Layer 2 of a small transformer language model trained on English Wikipedia (23 layers, counted from 0, width 128).
A neuron's activation on a vector x is SiLU(gate . x) times (in . x), where the dot is the dot product.

Input weights of the MLP neurons that the questions are about. A number n stands for n times 0.0022.
n27 gate: -71 -129 -56 133 -10 -45 212 -24 -254 -116 -151 -56 -41 59 102 -37 168 133 -164 -121 27 -163 96 107 127 48 49 56 286 77 -63 -62 -37 187 -24 135 -7 -91 27 -122 -37 156 146 76 -14 94 89 17 308 -152 -127 148 -14 -57 52 -79 41 -58 -180 67 -7 134 -168 95 -28 -32 -58 110 -78 -241 129 -49 -35 62 135 -51 146 21 101 -35 100 94 20 98 -161 -120 -243 -90 -143 57 -60 -39 243 -326 -17 -24 45 31 84 196 -45 18 89 -80 51 -170 51 14 150 -104 -28 -160 -90 17 89 -59 100 27 -56 -27 234 65 39 147 118 61 69 15
n63 gate: -64 -87 -41 117 92 53 -29 26 164 20 -128 -218 -95 53 -63 -105 -51 134 17 -52 -43 249 -46 -112 108 -86 37 217 -127 225 -140 -75 -70 -203 -77 61 -133 -93 -36 57 35 -10 -169 99 3 102 -44 -29 -219 -84 -23 -121 -26 -269 -132 -36 -97 39 75 -122 135 79 29 52 -287 -60 -88 -13 87 14 -186 -3 27 98 -206 29 124 -66 -123 13 -121 -113 -164 77 -114 -26 179 -31 7 132 109 3 -6 44 -85 111 161 100 -32 97 151 -180 -39 -40 -212 -10 -10 -82 33 -103 -70 -88 -129 51 -23 17 -13 144 173 0 -133 -93 -97 -157 -63 -3 182 -132
n74 gate: -124 22 100 -70 -67 -7 -52 0 7 -92 -48 -11 201 15 32 262 -91 0 181 -358 82 59 -149 -169 69 30 -139 -155 -122 -65 65 37 25 115 -144 40 -77 -33 56 64 182 22 -87 63 26 -62 -131 -109 0 22 175 111 -51 101 56 -89 15 85 -206 120 -80 26 247 143 -73 -76 -18 -80 -11 -229 64 222 -38 -82 -29 -158 70 -56 150 64 -122 -86 161 -212 -257 -97 83 -242 -23 106 120 62 -73 -65 59 63 -163 261 155 -106 -52 -58 0 -110 -52 -145 -281 4 -64 -109 229 -196 -397 -62 -115 -105 43 -91 36 204 187 90 -167 61 -4 55 -34 43
n85 gate: -44 -44 -49 -131 120 65 -67 -42 40 51 -77 31 87 127 -139 28 145 -194 173 -57 -52 -108 -209 -159 56 42 91 137 -83 -194 -194 45 25 -146 131 126 153 -22 -109 29 -123 70 -23 -158 -131 125 -214 9 111 259 129 -129 66 -85 3 -332 -188 19 124 91 -13 -29 6 -16 83 10 -83 47 3 -77 140 10 -46 -155 -44 -22 -22 0 7 -10 56 -10 -57 131 75 -155 52 -3 -92 -79 -226 -27 76 13 -192 116 -48 -39 69 -86 -39 50 77 36 198 -56 -101 65 -105 -204 -153 90 45 -60 74 -75 -25 -22 136 -125 29 -99 -244 105 55 -25 -49 -3
n108 gate: -127 111 108 -80 -25 -92 115 87 47 -108 32 -91 158 -96 -159 -85 14 -136 -78 24 -32 137 7 99 -17 -14 135 82 -80 -344 -14 -28 82 54 200 127 -86 -161 -80 -192 89 135 14 32 -100 -72 127 -83 171 -41 -35 172 103 55 -14 0 -73 -224 35 31 25 -21 -21 163 101 32 31 -34 -79 -220 -171 -89 171 46 -52 129 28 35 198 -120 -58 195 -138 29 -25 46 -96 -11 -21 69 89 338 86 -253 -111 136 119 -75 44 43 -123 -167 109 -61 49 75 -234 -144 -150 202 -209 -76 -67 3 112 -103 -7 72 -114 108 10 -118 -326 -21 -148 38 -99 126
n139 gate: 3 182 149 58 -169 169 -16 -6 -25 3 -52 53 -376 -117 34 47 -101 -66 -52 6 -26 119 94 117 -173 46 82 -210 -67 -112 -157 -13 186 -137 95 152 77 -76 32 -56 57 -226 -56 -75 181 28 37 -165 102 89 -81 -239 -25 -60 -185 -68 -90 -93 118 130 17 107 79 45 -73 106 93 -110 127 -145 -52 29 -122 142 -117 -42 61 178 105 -72 -147 183 13 -43 -56 -3 -23 10 -207 -89 136 23 -200 20 -87 -26 -58 -145 47 -3 87 215 0 0 61 82 -111 -42 -26 -35 108 57 68 9 61 111 78 114 -121 52 35 -68 9 145 -117 92 -104 -31
n273 gate: -193 32 69 46 234 288 14 7 -206 -103 -154 -114 18 47 -59 -10 17 -139 69 28 75 181 -79 47 -122 25 -87 -33 -153 92 -115 -215 -143 96 -33 -102 64 -74 -128 -400 -42 -95 138 223 58 133 97 63 157 0 -54 11 -49 126 205 50 -43 -29 11 -91 -231 79 -77 74 37 -33 25 3 -131 154 -11 -113 -55 72 -53 85 28 50 -76 -69 -94 94 -190 -175 -142 312 159 102 -25 -85 -31 82 0 67 14 -239 -39 -160 -24 -307 36 67 -75 29 96 -98 92 61 -69 -227 -221 85 14 196 -164 -90 56 -59 -137 96 127 11 79 128 -61 81 7 30
n27 in: 316 -125 3 52 28 60 256 91 -81 87 -7 3 -28 -43 -132 68 171 32 -185 -34 14 37 0 18 279 180 -32 11 45 22 -41 -217 -92 54 104 117 42 27 66 271 -155 -86 60 -63 21 55 -29 3 -44 48 119 -175 76 -236 166 60 -28 -63 38 -137 295 102 -10 21 -162 179 0 -144 114 -70 -11 68 -136 14 131 -94 230 39 53 0 47 355 -48 82 93 -77 142 -29 -61 -176 223 -116 86 -112 -70 122 25 154 109 79 -70 95 -175 -25 3 -24 38 -14 -14 134 -92 -113 -64 72 224 96 85 -130 -202 189 45 -163 -27 -86 -21 34 4 30
n63 in: 9 -41 -16 119 39 201 61 32 71 -13 77 -131 -172 176 6 -116 -136 184 -43 -60 -91 224 19 -101 88 -62 7 118 -67 0 -101 -52 -88 -206 -69 101 -194 -92 -190 23 -9 -60 -3 49 7 0 -40 -3 -114 35 123 -29 -57 -211 -156 -74 32 -23 115 -3 -46 139 190 -26 -100 -53 45 -63 57 -10 -29 -43 -53 223 -117 -106 103 -87 -46 29 -194 -13 -130 168 0 -6 26 -3 10 150 44 -77 -171 163 -74 142 126 99 151 115 149 -13 19 -142 -215 -44 -146 -39 39 -183 -157 0 -117 44 19 -65 94 -54 266 39 -96 3 37 -240 36 -108 205 -157
n74 in: 4 56 47 -71 -197 -80 -139 -49 -54 -109 -139 84 200 15 51 211 103 -19 99 -248 140 16 -57 -4 40 30 -134 0 -251 -77 40 49 -59 0 -150 -11 -82 -188 -56 157 -111 93 -176 0 15 -48 -239 -100 -79 70 230 19 4 -188 95 -57 201 154 -93 -4 -197 193 184 238 -128 62 -30 -81 164 -150 111 11 -12 106 -19 22 127 -79 -53 57 -4 -4 159 -127 -123 -162 57 -210 -4 104 11 90 -15 4 236 132 -38 265 128 -4 -75 -74 207 -58 -37 -169 -130 -83 -230 -177 179 -230 -319 -92 -147 -152 77 -169 115 139 216 84 -87 46 15 93 -76 163
n85 in: -76 -20 -159 -94 203 -125 54 -33 62 -90 -94 7 -179 71 91 13 16 -117 233 119 -7 103 -165 44 -39 -75 -17 -72 -137 -279 33 64 13 -108 3 40 73 -66 -168 21 142 -63 48 -244 -151 151 -165 93 -29 -152 -10 61 7 -151 91 -331 -123 -198 -103 142 -35 -74 86 -156 -173 -45 20 -36 -17 88 198 222 -27 -64 26 30 47 47 -31 -126 -218 68 20 144 127 -155 -184 -89 -21 129 20 -189 159 -52 -87 27 -27 -38 197 0 27 196 -138 -52 178 -125 -89 -14 -158 10 -51 101 -54 23 -54 -31 -3 43 -61 104 -13 53 0 120 -136 -175 102 64
n108 in: 104 131 131 -22 -233 -4 184 -62 155 -179 74 -4 -81 149 4 -192 93 -8 -37 -7 -118 -132 55 78 -86 96 104 67 73 -313 14 -59 -14 167 26 105 207 -101 -191 -217 7 -25 11 174 34 39 73 32 -84 174 44 7 36 -122 -18 -324 -186 169 145 -54 -68 26 403 84 181 241 -131 75 87 27 26 164 112 18 -87 -58 -73 -85 -11 67 -32 216 108 68 41 107 4 147 -164 123 212 42 108 -175 -190 -11 -110 26 39 -45 -74 88 63 -86 55 54 -61 -218 -247 176 -149 -50 -189 -83 117 -26 -4 -32 -81 169 -98 144 -7 154 -85 40 -41 70
n139 in: 56 117 144 76 -180 215 -51 19 -9 121 89 37 -19 -116 71 19 -159 -127 91 31 109 124 243 261 -84 23 13 -127 6 -98 -115 54 172 -92 88 85 88 -78 115 68 -9 -167 39 -87 75 34 312 -103 -40 79 -70 -227 63 -78 -145 35 -25 -258 133 78 46 -13 19 76 -102 111 73 -199 22 17 -36 0 -91 230 57 -165 -121 134 110 -136 -6 -26 -6 -20 -101 -29 -91 -30 -62 -101 78 -60 -185 -99 -60 45 -70 52 31 206 6 272 74 49 73 44 -63 -29 -78 -31 87 -20 23 -66 -77 90 -102 69 -150 29 183 44 12 127 -13 107 19 57
n273 in: -87 15 107 0 -97 45 -26 310 78 -33 97 -212 160 -221 79 -18 80 72 -26 58 7 156 141 -71 -97 -4 184 72 22 65 235 -37 -4 287 -15 33 -128 -182 -19 -113 58 -264 -4 -190 -106 152 -81 0 -85 26 127 -115 -62 -54 82 -130 0 133 143 94 -34 22 -55 202 107 -68 26 -22 -95 -62 -49 23 106 234 37 88 22 19 173 34 -126 -53 208 -159 -204 -164 26 78 -45 106 -142 35 -84 58 -37 59 41 -4 192 38 -48 -31 -108 216 70 11 47 -78 11 -276 -169 265 -112 127 163 75 54 109 64 470 -191 133 78 155 -75 -47 -97 86

Each question shows a token from some text and the vector x that enters the MLP there. A number n stands for n times 0.005.

" up": -3 -106 -44 211 -59 158 -131 121 75 356 230 26 57 -91 -61 -137 -44 -42 141 185 43 -74 186 -10 -70 78 -85 14 118 43 -132 -110 113 85 172 -90 45 -299 46 -80 -186 -100 -199 -64 105 -70 -26 135 -5 130 -84 -28 -85 50 7 121 145 -40 -18 -23 -23 38 -159 83 137 83 -27 -59 103 394 -65 -78 -42 -27 69 -39 166 75 -41 231 -268 -82 53 -132 117 -41 -2 -30 62 96 -89 -30 38 -34 0 29 -15 -18 -112 57 -169 -69 -85 127 343 56 175 -123 -7 86 74 -135 -10 16 97 88 0 17 109 31 61 134 -147 -55 100 -7 150 177
Which two neurons fire most, strongest first? n85, n63

"ain": -61 -42 95 122 112 175 230 35 113 -54 123 49 118 27 -8 -53 -123 141 35 147 77 -44 68 -78 49 76 7 -114 157 145 209 39 -79 34 -73 -114 58 -14 153 12 -317 -16 -58 49 142 -12 -224 -21 124 50 -20 -247 149 -175 -36 134 42 -56 -102 42 -122 -132 55 122 40 47 225 27 -163 135 -18 -20 175 -14 -162 -11 -134 -97 73 374 -24 77 39 -59 178 -87 25 2 143 -45 -53 -12 -160 38 -152 10 44 -156 -131 -24 217 -171 -120 259 173 -45 182 59 -40 163 189 78 -126 91 6 -24 243 147 -82 116 20 -3 88 -53 -55 -19 92 0
The neuron with the highest activation: n273

")": 112 -118 -56 140 -76 82 153 -16 -102 181 185 133 103 70 260 27 -88 -46 4 74 21 -181 131 -168 98 -29 50 -79 124 46 91 -67 72 185 63 -44 88 154 -53 -104 -70 -234 -29 83 138 -161 -49 88 10 -232 -122 173 32 -55 100 46 31 8 21 134 5 -253 19 -65 -154 -53 -125 -30 -125 42 -171 10 -192 -63 28 -60 54 -98 129 86 -118 -8 -4 -89 6 99 -6 -189 -155 -149 23 -291 -13 63 43 6 38 -188 -40 85 -9 -7 5 -27 153 101 37 84 -224 28 35 -34 -159 6 -216 -68 -52 88 8 177 -11 -48 97 -228 28 -30 97 75
Which two neurons fire most, strongest first? n27, n63

",": 25 36 -126 148 -57 32 -35 -14 109 288 145 83 41 61 255 132 -17 -51 -51 27 15 -77 -52 -64 135 83 -80 -19 19 -72 29 51 69 107 100 -140 76 -48 91 -200 -138 -121 -133 32 23 -193 -78 29 228 -148 -93 -28 55 -197 -93 214 -77 51 -45 -1 -29 -46 219 81 -143 -19 85 56 23 79 -39 39 -5 -50 -211 -70 -110 70 86 60 -174 61 -27 -68 60 6 29 -27 -22 47 24 -152 152 -63 -159 346 151 -144 -171 36 45 -29 -133 -11 189 -23 48 -5 -25 117 104 -2 -134 -94 -321 3 -1 -48 83 -57 -60 -34 188 -83 57 -103 -23 64
The most active neuron and its activation: n273, at about 0.54

"iss": 144 72 -66 160 -44 185 120 -78 -32 74 -75 -52 -184 -22 103 -43 -203 -72 112 80 117 17 22 11 -87 29 9 32 23 67 69 83 41 -250 83 10 -26 -181 194 -160 11 -50 -107 148 133 7 18 115 -73 18 129 -141 78 -287 -76 1 6 -45 -108 -102 22 -137 -68 134 169 -9 -242 62 27 140 -186 -105 -4 46 95 -230 265 230 -15 -28 -40 181 -9 -98 118 -128 -59 63 -86 -231 -21 -119 33 -52 -81 -85 85 -178 24 246 -114 -95 81 122 116 56 88 -88 125 97 93 -61 -32 47 13 35 -166 83 -8 114 -165 112 44 -81 -14 21 50 129
The neuron with the highest activation: n139

" p": -131 78 -244 26 104 19 95 43 250 80 207 110 -118 66 251 30 83 21 -7 72 109 -154 59 -235 -117 60 86 41 62 150 -247 102 -166 31 107 -62 63 17 75 85 30 51 -48 -53 152 159 -45 89 192 -46 2 63 73 -38 -19 88 -82 -13 -151 31 2 -86 -21 97 156 -2 35 -52 133 164 -101 -14 -262 123 -258 187 -123 123 211 208 -85 45 -87 -44 50 -7 63 -117 -21 47 -24 -32 -9 -54 -118 15 72 -159 -64 -43 -39 -129 -46 104 219 106 36 120 33 90 113 -157 -34 -70 25 45 14 -19 -24 169 -48 -98 -19 -162 180 120 159 117
The three highest activations, in order: n74, n108, n273

"ce": 25 145 -151 344 56 63 136 19 148 208 3 51 207 -41 66 -28 147 -40 153 -116 152 -21 -46 -167 -164 -248 20 -38 195 -9 12 127 -58 53 -94 75 -12 -16 -93 -107 -129 27 -137 5 39 39 -155 126 15 127 25 95 110 -91 -64 -86 35 -157 4 22 169 -143 -74 -25 140 52 -18 22 -22 87 114 -67 25 65 91 -9 -26 -119 -61 201 -182 -47 -131 -173 224 -100 -107 -163 39 -105 -6 -18 136 54 -292 104 12 -186 -43 203 43 -151 7 -62 216 -106 18 -10 -86 79 -107 10 -86 15 137 71 -183 7 -66 127 129 -134 9 3 153 -169 175 194
The most active neuron and its activation: n85, at about 7.2

"3": 85 -74 -167 89 -66 -118 147 7 155 2 207 -24 65 -167 55 -78 -35 -4 162 -48 8 -142 178 -169 22 -130 103 -180 114 -77 169 -67 81 16 169 -95 255 -22 33 10 -35 10 -132 -16 100 -60 -165 227 63 150 24 -159 110 27 -53 -4 150 -78 79 42 -20 -143 173 -39 115 -27 -53 123 18 97 -274 76 156 -9 -240 -145 -135 -46 165 -25 -55 264 -168 -121 -39 24 20 42 94 -157 -10 -28 30 -44 5 3 64 11 -9 18 -15 -91 35 -175 103 88 -10 15 11 40 110 -164 12 -110 -172 123 139 188 218 44 -44 -119 -114 -128 95 -74 27 82
The neuron with the highest activation: n108

" L": -55 22 -166 97 -85 59 37 -97 -89 117 130 37 52 165 24 -22 129 143 214 25 51 -40 -34 31 -77 40 -71 27 133 137 -79 -88 -41 112 174 127 123 -45 44 -20 47 -39 -36 124 -58 205 -89 276 21 -52 35 -42 -74 -81 -83 141 31 -58 -88 51 -78 -100 -89 222 28 -20 -31 23 -20 126 -17 103 -309 45 -167 149 -143 100 145 -13 -228 135 193 -80 63 -143 27 -207 17 -153 109 -301 -60 1 14 169 115 -233 -113 82 -226 -102 -47 20 333 41 -58 13 102 27 48 -102 193 14 -34 -130 -55 60 -26 144 -51 -75 -36 -112 131 27 200 106
The neuron with the highest activation: n27

"our": -111 -20 -112 135 56 -43 219 -25 88 14 127 140 54 -9 79 -32 3 -3 61 -95 -145 -49 39 -69 -14 1 38 -157 250 -2 194 4 -106 -74 114 -102 7 -49 12 -49 -81 -184 -88 8 29 -147 -109 136 98 -101 237 -37 86 -48 -21 71 222 -234 -117 205 158 -133 59 28 142 57 -203 -123 -61 139 -97 100 -66 -22 146 88 -37 87 1 -63 61 295 -40 -91 -155 35 51 83 -18 -26 19 62 56 -107 -181 10 26 -173 59 -87 -218 74 -52 362 -51 -89 153 -79 -102 172 -50 -157 19 -25 75 -62 -88 18 -49 111 -167 108 -196 -21 219 -7 94 51
The most active neuron and its activation: n108, at about 4

"or": -30 -113 130 -126 -122 82 70 56 -21 41 41 77 236 -87 134 102 -114 269 19 11 90 -16 91 38 -90 -33 86 -188 92 -370 4 18 -67 -121 -12 -31 40 -25 73 -115 170 -29 -101 31 62 -71 -99 -4 -7 -93 -51 -174 87 139 6 69 19 -123 15 146 115 -88 -101 85 305 62 -8 -18 -20 186 -61 -19 -70 -1 -44 -245 -8 84 44 249 -89 134 32 -101 -214 -93 211 40 -8 97 5 -8 9 30 90 26 114 -159 -82 244 -191 -155 23 5 73 -50 -5 105 -105 234 77 -151 1 35 57 -219 122 -28 36 29 -176 -191 40 -44 148 7 -13 193
The neuron with the highest activation: n108

" w": -165 32 -202 86 44 -6 -83 112 259 46 70 59 46 27 156 -1 -36 152 27 -116 6 -104 1 11 -34 85 67 -113 149 236 54 -118 -58 -82 17 -20 -50 -175 122 -158 59 -147 -77 52 60 -58 28 323 200 16 -87 31 -120 15 60 32 63 24 -36 77 -66 59 -185 52 122 91 -12 -189 44 86 44 99 -201 -37 -177 221 -50 -120 178 223 -111 -50 -88 -79 33 -119 -1 -166 63 -30 -16 -133 -7 -159 74 62 -72 -106 -19 29 -156 -167 -68 181 299 -18 -40 52 15 48 95 -3 30 -121 -73 114 -150 43 8 20 -51 -125 -1 -199 11 190 -32 246
The three highest activations, in order: n63, n108, n85

"al": -171 -76 12 159 130 -171 189 99 -46 28 3 60 -174 42 -5 105 69 191 170 -44 213 -55 -184 -90 -55 -109 -15 -92 79 59 36 20 12 128 61 -97 104 -146 80 -20 -138 0 -27 24 -43 -80 -119 -40 122 -15 193 -135 -61 72 138 -138 85 -81 -89 97 -140 -124 -38 115 5 222 99 163 -179 425 -91 77 -261 -14 -68 -77 -138 26 -131 177 32 -85 34 -118 -96 -93 -37 -160 70 5 96 52 -26 8 -140 111 12 -152 -119 -51 149 10 -221 -26 -21 -144 196 80 -64 263 42 -77 -33 -216 -35 -44 -164 -107 -45 -138 -1 -22 -57 -69 -229 -85 28 94
The most active neuron and its activation: n63, at about 0.68

"eat": -84 -104 -43 -54 -48 266 115 -105 63 119 12 42 -25 17 -174 -153 -8 69 -56 36 58 -167 85 -110 -1 -126 -51 -176 20 61 -82 -82 63 -163 157 118 -36 102 77 -23 32 8 -29 106 155 -162 -234 249 -12 -59 -94 -222 74 35 54 19 4 -92 25 52 -25 -88 -169 118 109 128 4 -90 -136 267 -177 -14 95 93 191 -176 -82 -6 6 111 -279 -68 58 -28 44 -76 9 -32 92 -82 -3 -25 -162 -142 -191 125 -145 -238 111 40 6 -50 -46 283 164 -3 36 1 -36 231 65 -81 22 44 -129 78 195 35 107 -27 7 -199 109 164 127 9 -41 -10
The most active neuron and its activation: n139, at about 3.4

"st": -10 124 -172 99 101 21 48 75 -165 -16 189 34 106 -13 93 -133 37 -75 115 66 25 -88 172 -54 86 40 87 52 56 110 184 -143 -8 -183 93 -322 74 -88 95 65 57 -132 -107 78 46 -205 -26 -6 97 57 64 -62 -8 -24 -12 -132 218 114 -131 29 114 -241 -127 6 1 157 -28 36 -29 222 -55 98 -117 121 -40 14 -111 -96 -31 106 -314 60 -90 -19 158 -95 -158 39 -83 -70 -107 -149 -36 -78 -23 377 4 -74 -99 86 -5 -71 -105 -56 -51 -151 -28 25 -48 147 -2 5 -48 57 33 118 34 89 21 217 -44 -2 -148 19 136 -73 201 30
The three highest activations, in order: n74, n63, n108